Layer 5 of a small transformer language model trained on English Wikipedia (13 layers, counted from 0, width 128).
A neuron adds its activation times its output weights to the MLP's output. To switch it off is to set its activation to zero at one token and run the rest of the model.
A neuron's activation on a vector x is SiLU(gate . x) times (in . x), where the dot is the dot product.

Input weights of the MLP neurons that the questions are about. A number n stands for (n - 128) times 0.0036.
n81 gate: 126, 125, 80, 190, 108, 121, 128, 92, 129, 180, 117, 147, 110, 102, 142, 140, 129, 154, 137, 197, 110, 159, 78, 86, 81, 84, 138, 69, 135, 140, 73, 155, 137, 117, 149, 132, 39, 166, 96, 144, 120, 172, 130, 143, 103, 168, 109, 95, 159, 143, 132, 78, 177, 128, 149, 128, 170, 144, 34, 77, 118, 111, 138, 195, 96, 130, 77, 109, 129, 179, 102, 166, 186, 138, 73, 107, 136, 165, 60, 124, 81, 152, 171, 161, 140, 130, 128, 173, 60, 141, 117, 118, 109, 81, 156, 138, 71, 173, 126, 210, 137, 114, 110, 161, 134, 157, 98, 101, 159, 171, 87, 167, 81, 87, 70, 157, 81, 169, 77, 129, 172, 202, 86, 105, 70, 174, 138, 174
n156 gate: 158, 84, 146, 98, 205, 135, 105, 147, 129, 127, 128, 161, 143, 166, 163, 170, 166, 140, 184, 184, 113, 144, 128, 150, 96, 138, 123, 153, 194, 158, 63, 135, 102, 209, 142, 138, 61, 147, 88, 158, 174, 105, 144, 156, 128, 135, 48, 140, 38, 176, 85, 159, 81, 187, 115, 95, 130, 123, 135, 198, 157, 173, 148, 119, 140, 156, 171, 133, 89, 232, 94, 203, 111, 107, 165, 92, 136, 44, 103, 145, 172, 96, 200, 132, 104, 179, 91, 168, 159, 115, 180, 140, 121, 87, 150, 113, 199, 85, 109, 115, 177, 159, 61, 167, 73, 181, 118, 57, 76, 159, 147, 84, 152, 56, 115, 163, 209, 120, 101, 157, 158, 116, 127, 107, 168, 129, 100, 133
n170 gate: 170, 122, 65, 163, 150, 139, 148, 151, 142, 92, 102, 107, 127, 157, 195, 183, 125, 161, 70, 90, 69, 187, 78, 111, 170, 165, 150, 151, 154, 119, 78, 68, 176, 150, 126, 120, 69, 123, 171, 136, 112, 203, 116, 134, 119, 134, 131, 86, 149, 142, 155, 117, 170, 116, 106, 180, 140, 100, 106, 185, 55, 154, 143, 91, 65, 98, 57, 111, 61, 96, 187, 119, 140, 162, 134, 160, 180, 127, 130, 114, 120, 96, 92, 119, 152, 137, 153, 138, 166, 94, 148, 173, 150, 110, 77, 134, 146, 148, 167, 153, 98, 127, 144, 151, 160, 90, 132, 149, 139, 142, 126, 49, 165, 120, 87, 136, 81, 77, 123, 158, 99, 104, 172, 160, 144, 202, 120, 159
n219 gate: 146, 109, 57, 98, 71, 169, 79, 133, 181, 98, 111, 83, 120, 111, 164, 124, 151, 144, 171, 144, 184, 138, 38, 151, 71, 218, 156, 117, 118, 118, 144, 159, 116, 128, 117, 123, 88, 108, 72, 155, 158, 133, 134, 98, 169, 101, 158, 154, 110, 132, 69, 145, 129, 171, 101, 142, 116, 100, 153, 151, 170, 180, 145, 149, 161, 115, 107, 148, 173, 125, 78, 171, 96, 163, 99, 177, 177, 92, 192, 92, 111, 132, 105, 57, 78, 119, 153, 130, 124, 121, 88, 126, 141, 184, 127, 124, 136, 125, 100, 142, 111, 106, 68, 147, 116, 96, 148, 76, 167, 141, 123, 60, 118, 118, 110, 167, 127, 106, 88, 184, 111, 180, 133, 139, 79, 101, 156, 155
n81 in: 79, 141, 155, 60, 118, 142, 120, 122, 140, 100, 111, 120, 100, 106, 121, 140, 146, 101, 101, 119, 116, 207, 196, 150, 137, 159, 146, 126, 153, 154, 125, 102, 136, 95, 116, 110, 198, 130, 181, 126, 113, 110, 128, 123, 103, 111, 101, 87, 111, 82, 163, 157, 91, 133, 68, 107, 96, 150, 226, 112, 80, 183, 86, 96, 94, 173, 193, 186, 129, 199, 98, 99, 8, 111, 208, 125, 108, 203, 87, 152, 173, 78, 132, 109, 99, 188, 102, 44, 126, 102, 117, 123, 119, 172, 113, 87, 156, 147, 135, 128, 118, 145, 161, 67, 133, 77, 150, 120, 93, 175, 92, 163, 115, 153, 159, 77, 126, 74, 114, 72, 130, 160, 79, 88, 191, 125, 118, 101
n156 in: 113, 141, 92, 162, 97, 160, 159, 140, 165, 142, 139, 103, 72, 64, 116, 60, 89, 112, 134, 174, 149, 140, 118, 87, 82, 87, 137, 127, 48, 87, 137, 147, 117, 131, 25, 144, 121, 130, 146, 172, 97, 124, 135, 142, 170, 185, 134, 141, 91, 126, 103, 136, 127, 168, 79, 151, 30, 166, 131, 129, 144, 132, 163, 118, 76, 109, 109, 109, 87, 129, 153, 116, 142, 190, 88, 144, 183, 118, 113, 130, 180, 116, 118, 93, 157, 104, 166, 130, 122, 91, 81, 174, 96, 199, 195, 167, 95, 163, 133, 106, 217, 145, 64, 127, 137, 113, 171, 126, 138, 165, 114, 150, 101, 60, 109, 163, 117, 170, 111, 219, 168, 146, 94, 16, 159, 103, 14, 176
n170 in: 163, 134, 125, 147, 105, 82, 110, 140, 136, 182, 148, 106, 136, 164, 111, 119, 143, 185, 158, 126, 163, 116, 207, 164, 195, 110, 116, 183, 112, 218, 112, 45, 97, 68, 184, 74, 108, 106, 185, 103, 173, 131, 182, 93, 145, 71, 110, 78, 120, 129, 192, 190, 105, 188, 53, 100, 75, 121, 156, 172, 188, 125, 78, 145, 88, 147, 79, 131, 146, 146, 108, 88, 181, 135, 113, 106, 166, 154, 162, 122, 146, 102, 133, 125, 102, 160, 144, 43, 55, 148, 107, 138, 135, 163, 141, 95, 105, 88, 156, 144, 71, 116, 172, 122, 134, 112, 86, 130, 150, 111, 116, 175, 67, 127, 78, 92, 161, 63, 111, 84, 159, 128, 128, 146, 125, 169, 126, 156
n219 in: 120, 148, 203, 130, 145, 55, 146, 136, 159, 154, 163, 89, 150, 121, 130, 109, 100, 104, 34, 111, 119, 139, 237, 89, 163, 60, 150, 116, 135, 131, 120, 88, 128, 146, 127, 165, 178, 154, 200, 127, 78, 142, 39, 175, 142, 57, 88, 94, 99, 75, 176, 139, 162, 133, 165, 147, 104, 193, 147, 165, 109, 87, 126, 115, 91, 118, 91, 91, 107, 101, 75, 103, 170, 108, 162, 33, 107, 136, 76, 193, 172, 85, 231, 149, 150, 148, 23, 121, 162, 109, 163, 154, 153, 112, 123, 71, 111, 134, 132, 197, 146, 145, 158, 120, 91, 165, 118, 135, 135, 130, 101, 138, 110, 168, 160, 104, 159, 179, 186, 117, 143, 84, 88, 117, 146, 152, 123, 81

Output weights of the MLP neurons that the questions are about. A number n stands for (n - 128) times 0.0033.
n81: 123, 117, 122, 79, 147, 95, 137, 78, 138, 147, 182, 86, 170, 105, 190, 134, 130, 146, 123, 175, 146, 127, 106, 92, 116, 117, 150, 118, 110, 126, 249, 30, 139, 140, 161, 78, 75, 122, 99, 204, 86, 99, 153, 133, 132, 97, 142, 138, 193, 87, 173, 136, 135, 154, 113, 134, 108, 99, 137, 121, 122, 101, 126, 110, 148, 82, 172, 160, 174, 81, 114, 191, 143, 136, 64, 134, 120, 148, 170, 49, 111, 138, 169, 165, 116, 165, 143, 133, 148, 172, 153, 65, 118, 95, 102, 113, 129, 124, 141, 215, 157, 139, 136, 88, 137, 140, 141, 103, 163, 106, 101, 150, 143, 184, 117, 147, 119, 122, 124, 183, 123, 138, 146, 144, 122, 177, 151, 132
n156: 124, 66, 156, 51, 46, 137, 91, 122, 200, 118, 164, 75, 168, 161, 173, 92, 144, 161, 93, 136, 125, 117, 132, 144, 169, 126, 167, 140, 149, 134, 92, 134, 121, 97, 173, 94, 123, 91, 161, 116, 139, 177, 221, 90, 100, 155, 133, 206, 160, 89, 180, 151, 129, 101, 187, 116, 131, 104, 68, 105, 111, 102, 144, 120, 130, 124, 159, 154, 149, 132, 154, 119, 152, 156, 162, 155, 118, 98, 69, 84, 141, 131, 109, 80, 160, 94, 149, 94, 89, 107, 158, 102, 141, 141, 124, 139, 107, 129, 140, 72, 142, 97, 110, 123, 106, 139, 133, 186, 126, 142, 124, 58, 150, 153, 93, 126, 111, 167, 141, 74, 77, 117, 205, 161, 134, 64, 121, 92
n170: 132, 108, 127, 86, 82, 133, 85, 151, 122, 128, 96, 154, 104, 112, 155, 131, 135, 146, 127, 137, 66, 104, 143, 126, 114, 194, 113, 102, 165, 130, 127, 158, 108, 173, 75, 162, 117, 118, 123, 91, 112, 176, 86, 124, 136, 152, 123, 65, 173, 111, 153, 124, 120, 82, 146, 180, 133, 140, 99, 167, 89, 188, 155, 88, 187, 97, 83, 97, 158, 128, 149, 89, 153, 149, 82, 101, 130, 87, 136, 114, 169, 157, 63, 113, 131, 96, 105, 135, 142, 161, 139, 121, 178, 117, 136, 166, 161, 154, 73, 71, 128, 123, 99, 114, 76, 213, 182, 186, 133, 158, 106, 72, 115, 117, 132, 136, 110, 137, 181, 95, 105, 155, 127, 150, 190, 193, 199, 158
n219: 166, 139, 104, 173, 159, 128, 125, 108, 172, 81, 141, 121, 134, 158, 138, 124, 184, 60, 83, 96, 153, 131, 126, 107, 113, 120, 134, 122, 117, 107, 185, 107, 95, 166, 135, 121, 122, 133, 105, 175, 124, 134, 99, 128, 158, 87, 114, 148, 156, 80, 87, 166, 110, 142, 97, 193, 125, 99, 147, 160, 161, 176, 92, 160, 84, 74, 78, 105, 116, 124, 107, 150, 174, 163, 157, 94, 167, 111, 42, 113, 138, 89, 140, 146, 93, 185, 138, 171, 130, 94, 201, 113, 217, 188, 117, 81, 129, 139, 74, 159, 100, 88, 131, 147, 135, 103, 127, 117, 188, 146, 141, 145, 112, 104, 148, 94, 121, 114, 131, 168, 126, 137, 91, 148, 118, 110, 162, 165

Each question names a token from some text and the token that comes next. It shows the vector x that enters the MLP there. A number n stands for (n - 128) times 0.053.

Then comes g, the gradient of the next token's log-probability with respect to the MLP's output, scaled to length 1. A neuron's effect is roughly proportional to its activation times (output weights . g). A number n stands for (n - 128) times 0.0031.

"1", then "5"
x: 161, 121, 125, 80, 175, 140, 71, 148, 64, 111, 142, 119, 84, 77, 95, 136, 120, 120, 168, 127, 131, 126, 149, 112, 134, 148, 101, 141, 112, 114, 94, 175, 118, 123, 155, 114, 139, 122, 159, 152, 122, 179, 135, 160, 77, 147, 125, 141, 170, 187, 124, 142, 127, 117, 128, 143, 121, 148, 127, 110, 140, 161, 167, 136, 169, 119, 72, 154, 136, 119, 96, 134, 97, 144, 79, 172, 149, 129, 143, 86, 154, 176, 82, 108, 82, 69, 128, 139, 116, 110, 120, 151, 87, 113, 130, 166, 106, 112, 141, 117, 116, 80, 105, 113, 119, 151, 128, 108, 131, 85, 165, 117, 130, 132, 144, 93, 111, 111, 108, 99, 195, 100, 81, 140, 152, 101, 126, 134
g: 131, 121, 129, 138, 157, 127, 130, 151, 116, 157, 102, 141, 149, 91, 135, 122, 78, 99, 168, 150, 108, 145, 92, 186, 140, 139, 111, 172, 106, 143, 119, 157, 160, 127, 105, 174, 77, 153, 120, 138, 122, 97, 89, 146, 123, 106, 127, 145, 167, 162, 95, 104, 164, 160, 96, 136, 134, 163, 139, 117, 115, 162, 111, 110, 114, 182, 175, 164, 123, 127, 113, 134, 103, 74, 155, 145, 178, 128, 150, 105, 71, 107, 130, 59, 111, 159, 114, 119, 121, 140, 89, 130, 94, 105, 117, 151, 97, 140, 131, 153, 117, 122, 146, 120, 158, 64, 106, 163, 88, 176, 141, 126, 142, 156, 121, 199, 109, 60, 180, 91, 127, 133, 108, 101, 88, 150, 161, 145
Which neuron, switched off, lowers the next token's probability most? n219

" s", then "a"
x: 140, 92, 148, 127, 163, 74, 132, 156, 134, 179, 114, 152, 120, 98, 112, 145, 121, 122, 142, 125, 111, 161, 137, 116, 133, 101, 100, 181, 125, 131, 114, 175, 92, 136, 124, 168, 140, 140, 131, 95, 162, 100, 167, 132, 139, 163, 102, 122, 137, 169, 105, 103, 148, 111, 138, 153, 165, 136, 127, 89, 159, 172, 147, 149, 126, 122, 87, 159, 123, 139, 174, 154, 81, 98, 82, 142, 111, 112, 172, 98, 165, 115, 79, 123, 123, 94, 106, 84, 138, 104, 134, 125, 174, 101, 116, 112, 135, 141, 99, 125, 137, 109, 139, 153, 139, 172, 107, 95, 93, 91, 181, 98, 118, 184, 126, 126, 114, 110, 125, 91, 163, 120, 66, 132, 156, 108, 112, 127
g: 131, 119, 113, 126, 155, 144, 144, 148, 175, 155, 138, 148, 93, 118, 211, 124, 114, 98, 148, 77, 158, 86, 146, 102, 92, 138, 192, 161, 112, 143, 111, 156, 150, 137, 110, 170, 89, 93, 125, 126, 125, 152, 151, 113, 95, 77, 126, 163, 125, 114, 106, 87, 144, 137, 111, 123, 148, 103, 102, 135, 128, 136, 108, 121, 126, 130, 126, 148, 108, 113, 131, 150, 117, 164, 72, 121, 111, 122, 123, 73, 138, 177, 163, 111, 115, 90, 81, 123, 149, 89, 155, 120, 206, 110, 79, 149, 127, 140, 131, 72, 191, 119, 105, 131, 176, 80, 149, 145, 177, 152, 118, 182, 113, 86, 165, 115, 125, 116, 148, 141, 136, 139, 157, 126, 90, 97, 97, 107
Which neuron, switched off, raises the next token's probability most? n156

"f", then "r"
x: 131, 108, 148, 159, 179, 117, 113, 140, 114, 151, 169, 148, 114, 62, 127, 119, 97, 125, 118, 160, 115, 104, 146, 109, 108, 137, 108, 158, 157, 95, 119, 135, 194, 80, 142, 80, 140, 169, 169, 149, 157, 110, 111, 142, 137, 139, 125, 166, 137, 157, 94, 69, 137, 137, 102, 137, 120, 143, 167, 96, 115, 164, 90, 92, 125, 167, 122, 149, 153, 134, 170, 133, 93, 127, 61, 135, 120, 141, 150, 91, 125, 114, 106, 119, 67, 92, 117, 117, 163, 83, 106, 92, 100, 164, 74, 105, 113, 170, 115, 124, 102, 144, 135, 83, 170, 149, 166, 185, 116, 129, 159, 108, 96, 122, 140, 113, 99, 187, 93, 86, 125, 102, 136, 113, 124, 105, 96, 162
g: 131, 79, 132, 145, 93, 123, 156, 156, 93, 134, 149, 194, 105, 127, 114, 119, 154, 102, 151, 168, 99, 101, 86, 94, 132, 113, 132, 156, 162, 108, 97, 120, 116, 164, 136, 105, 153, 177, 144, 174, 161, 140, 176, 136, 115, 94, 146, 144, 156, 146, 113, 142, 137, 109, 141, 140, 146, 141, 101, 107, 86, 134, 137, 97, 187, 199, 119, 174, 68, 119, 136, 129, 150, 123, 132, 164, 109, 79, 141, 110, 117, 161, 139, 156, 137, 112, 133, 138, 113, 79, 170, 102, 149, 89, 139, 136, 111, 105, 173, 77, 159, 114, 129, 137, 111, 146, 171, 73, 75, 98, 143, 127, 142, 171, 143, 130, 162, 116, 162, 119, 167, 150, 76, 68, 141, 143, 87, 130
Which neuron, switched off, raises the next token's probability most? n219

" p", then "ian"
x: 133, 93, 120, 153, 160, 82, 136, 152, 138, 152, 95, 158, 119, 71, 98, 139, 119, 137, 122, 128, 111, 114, 135, 104, 144, 86, 82, 114, 129, 167, 82, 183, 145, 111, 95, 148, 116, 142, 118, 97, 186, 112, 169, 140, 155, 156, 110, 131, 132, 193, 82, 147, 180, 112, 126, 140, 189, 152, 113, 76, 121, 136, 164, 126, 99, 105, 75, 147, 115, 153, 118, 99, 125, 123, 104, 150, 100, 126, 162, 123, 133, 161, 89, 139, 104, 124, 121, 105, 115, 88, 113, 108, 160, 115, 130, 120, 137, 163, 102, 98, 101, 138, 124, 118, 123, 127, 102, 112, 107, 107, 198, 86, 103, 150, 134, 112, 115, 137, 134, 94, 130, 112, 114, 105, 121, 70, 120, 134
g: 126, 110, 79, 147, 46, 134, 143, 179, 128, 105, 114, 129, 93, 133, 88, 121, 164, 147, 165, 130, 160, 110, 125, 104, 157, 168, 150, 138, 159, 153, 115, 118, 140, 120, 145, 99, 160, 102, 168, 126, 133, 107, 104, 108, 131, 161, 98, 162, 63, 87, 146, 109, 128, 127, 147, 183, 92, 122, 171, 111, 164, 105, 152, 52, 95, 154, 143, 130, 147, 153, 158, 134, 128, 163, 131, 94, 155, 122, 137, 100, 144, 105, 113, 156, 131, 146, 123, 165, 169, 119, 83, 129, 159, 137, 98, 138, 121, 100, 73, 169, 162, 204, 136, 158, 134, 84, 134, 207, 143, 110, 128, 133, 138, 119, 143, 86, 140, 145, 126, 127, 124, 98, 128, 132, 70, 116, 109, 146
Which neuron, switched off, lowers the next token's probability most? n81

"ing", then " "
x: 177, 133, 160, 148, 120, 135, 125, 121, 100, 176, 135, 206, 114, 70, 92, 153, 123, 128, 150, 132, 130, 121, 133, 87, 174, 98, 111, 137, 140, 142, 115, 124, 79, 120, 150, 122, 115, 104, 74, 145, 167, 106, 133, 145, 119, 154, 124, 119, 89, 173, 141, 126, 110, 130, 141, 135, 148, 179, 96, 156, 71, 121, 132, 123, 102, 67, 98, 148, 100, 153, 92, 93, 131, 178, 96, 122, 114, 139, 112, 146, 155, 111, 104, 124, 117, 106, 111, 68, 74, 131, 130, 137, 155, 108, 85, 127, 73, 193, 140, 102, 91, 59, 169, 122, 126, 97, 130, 100, 99, 139, 155, 101, 114, 142, 180, 99, 75, 95, 111, 93, 124, 103, 119, 145, 164, 85, 164, 116
g: 106, 115, 119, 114, 128, 129, 99, 130, 65, 130, 131, 127, 166, 85, 129, 117, 121, 86, 126, 146, 138, 128, 133, 172, 113, 96, 160, 189, 132, 87, 148, 146, 174, 178, 137, 61, 133, 101, 117, 169, 147, 128, 161, 76, 112, 124, 150, 77, 126, 123, 124, 139, 130, 156, 127, 168, 133, 110, 135, 211, 156, 123, 140, 98, 114, 92, 144, 121, 113, 126, 127, 175, 111, 114, 95, 83, 124, 80, 152, 91, 141, 96, 129, 139, 187, 149, 155, 120, 118, 140, 113, 109, 147, 97, 144, 158, 136, 60, 105, 82, 140, 124, 130, 120, 130, 178, 136, 148, 65, 127, 87, 174, 76, 138, 155, 123, 136, 123, 172, 95, 154, 142, 152, 79, 102, 146, 120, 140
Which neuron, switched off, lowers the next token's probability most? n81

"r", then "est"
x: 164, 110, 179, 135, 184, 100, 83, 111, 132, 176, 98, 156, 148, 108, 106, 139, 122, 156, 152, 105, 139, 140, 125, 117, 115, 137, 76, 102, 193, 78, 132, 161, 52, 99, 130, 53, 110, 121, 117, 133, 153, 139, 105, 132, 177, 102, 117, 124, 143, 144, 85, 132, 167, 112, 126, 135, 156, 130, 113, 87, 135, 131, 149, 120, 135, 112, 95, 160, 141, 116, 84, 130, 110, 143, 112, 170, 108, 44, 109, 85, 132, 86, 112, 127, 105, 98, 89, 101, 97, 89, 126, 137, 107, 120, 85, 154, 74, 78, 104, 145, 152, 153, 161, 118, 117, 139, 148, 127, 111, 85, 140, 91, 112, 146, 130, 99, 119, 123, 102, 119, 140, 78, 105, 142, 151, 94, 113, 134
g: 137, 147, 132, 114, 136, 117, 117, 55, 156, 98, 138, 123, 154, 108, 63, 150, 93, 91, 89, 121, 93, 115, 65, 152, 157, 117, 143, 137, 100, 86, 162, 162, 109, 163, 160, 162, 106, 82, 136, 168, 122, 94, 147, 120, 133, 189, 153, 107, 120, 120, 86, 152, 169, 113, 147, 58, 90, 140, 127, 119, 152, 119, 141, 116, 127, 80, 104, 138, 112, 145, 112, 120, 91, 148, 107, 92, 114, 137, 142, 114, 88, 86, 107, 100, 80, 116, 125, 112, 129, 140, 100, 125, 121, 93, 171, 124, 100, 118, 143, 127, 117, 96, 146, 90, 145, 157, 152, 111, 139, 124, 159, 187, 139, 155, 121, 101, 160, 153, 96, 145, 143, 127, 53, 96, 63, 98, 147, 144
Which neuron, switched off, lowers the next token's probability most? n156

"is", then "ab"
x: 145, 83, 160, 96, 181, 126, 94, 86, 148, 147, 124, 108, 93, 93, 104, 156, 124, 138, 131, 101, 67, 112, 179, 101, 149, 136, 113, 136, 114, 133, 96, 128, 78, 131, 148, 129, 160, 112, 125, 109, 162, 120, 148, 116, 177, 119, 85, 117, 120, 196, 101, 141, 145, 151, 128, 130, 102, 158, 145, 81, 131, 158, 115, 144, 136, 199, 104, 106, 138, 201, 140, 125, 97, 139, 110, 144, 111, 87, 128, 71, 129, 152, 99, 64, 112, 125, 107, 109, 114, 91, 106, 62, 95, 110, 128, 178, 107, 144, 99, 129, 135, 172, 157, 123, 80, 116, 175, 135, 120, 126, 158, 107, 154, 128, 151, 136, 122, 127, 115, 116, 136, 100, 157, 106, 149, 59, 101, 146
g: 132, 97, 132, 82, 124, 144, 128, 147, 161, 154, 110, 128, 89, 137, 156, 156, 175, 157, 144, 122, 127, 109, 97, 150, 111, 147, 179, 90, 159, 147, 115, 104, 130, 112, 147, 126, 95, 89, 202, 105, 123, 134, 149, 127, 147, 96, 176, 143, 134, 81, 105, 88, 122, 158, 108, 129, 145, 138, 167, 85, 117, 149, 158, 110, 151, 111, 154, 195, 105, 123, 167, 199, 112, 124, 104, 147, 159, 130, 139, 81, 202, 119, 156, 139, 137, 129, 133, 142, 118, 97, 196, 154, 137, 97, 129, 141, 142, 68, 70, 155, 106, 128, 148, 143, 114, 86, 148, 121, 136, 124, 152, 125, 123, 149, 171, 115, 108, 137, 121, 150, 215, 143, 156, 118, 96, 123, 96, 128
Which neuron, switched off, lowers the next token's probability most? n156

"s", then "\n\n"
x: 172, 90, 136, 165, 160, 103, 106, 142, 97, 144, 75, 165, 136, 113, 67, 122, 120, 88, 168, 93, 115, 99, 169, 92, 137, 84, 129, 141, 116, 133, 147, 126, 183, 95, 153, 104, 120, 106, 150, 166, 158, 150, 106, 135, 82, 134, 130, 63, 91, 126, 105, 134, 119, 133, 67, 156, 127, 125, 139, 132, 93, 218, 143, 127, 107, 139, 109, 154, 121, 141, 158, 164, 99, 151, 85, 125, 130, 132, 154, 132, 110, 128, 99, 94, 95, 135, 115, 93, 132, 73, 97, 151, 140, 86, 104, 164, 83, 91, 141, 114, 154, 98, 115, 166, 110, 148, 133, 89, 87, 123, 102, 111, 155, 151, 110, 122, 106, 111, 109, 84, 173, 123, 136, 151, 144, 138, 151, 148
g: 130, 112, 119, 103, 111, 154, 130, 132, 146, 141, 160, 121, 155, 145, 121, 108, 125, 119, 157, 116, 125, 141, 131, 126, 53, 134, 82, 111, 152, 157, 102, 143, 120, 130, 90, 96, 87, 85, 143, 114, 146, 88, 148, 97, 164, 153, 105, 100, 98, 150, 152, 177, 138, 136, 142, 126, 85, 122, 126, 96, 68, 153, 79, 119, 96, 140, 65, 156, 147, 145, 122, 112, 178, 117, 121, 125, 139, 103, 96, 104, 168, 158, 106, 116, 188, 130, 142, 139, 159, 149, 165, 128, 97, 167, 124, 116, 114, 58, 138, 136, 136, 88, 132, 157, 142, 110, 157, 119, 97, 179, 144, 125, 108, 163, 181, 104, 192, 62, 171, 119, 132, 144, 114, 142, 74, 102, 154, 174
Which neuron, switched off, lowers the next token's probability most? n170

"ell", then "o"
x: 123, 125, 116, 164, 182, 124, 96, 121, 146, 146, 104, 157, 93, 98, 116, 121, 114, 73, 136, 119, 135, 90, 85, 126, 103, 92, 120, 188, 127, 99, 46, 130, 126, 160, 76, 76, 144, 71, 116, 85, 152, 148, 129, 121, 145, 142, 96, 179, 149, 177, 80, 74, 126, 128, 171, 146, 155, 133, 124, 128, 124, 135, 138, 120, 106, 91, 109, 106, 73, 130, 131, 70, 110, 160, 100, 107, 137, 104, 97, 102, 114, 162, 115, 129, 130, 114, 86, 97, 95, 134, 138, 113, 143, 101, 93, 93, 92, 135, 154, 120, 129, 143, 110, 128, 133, 113, 132, 131, 124, 147, 137, 105, 164, 124, 167, 61, 81, 100, 90, 101, 110, 74, 145, 140, 154, 92, 93, 128
g: 106, 100, 122, 151, 160, 160, 133, 161, 127, 138, 177, 154, 122, 140, 156, 159, 128, 105, 85, 129, 185, 60, 120, 141, 130, 112, 141, 126, 150, 143, 145, 113, 138, 130, 132, 156, 135, 150, 174, 91, 109, 127, 151, 115, 97, 98, 131, 203, 127, 145, 114, 122, 112, 97, 160, 117, 211, 131, 170, 119, 133, 108, 142, 117, 147, 132, 156, 160, 181, 114, 102, 137, 121, 130, 101, 153, 93, 172, 154, 80, 165, 158, 170, 153, 95, 120, 155, 154, 82, 139, 138, 151, 120, 144, 168, 59, 151, 97, 165, 117, 166, 102, 105, 145, 130, 155, 80, 124, 133, 107, 141, 110, 76, 167, 133, 120, 151, 134, 60, 111, 88, 141, 102, 116, 102, 86, 139, 160
Which neuron, switched off, lowers the next token's probability most? n170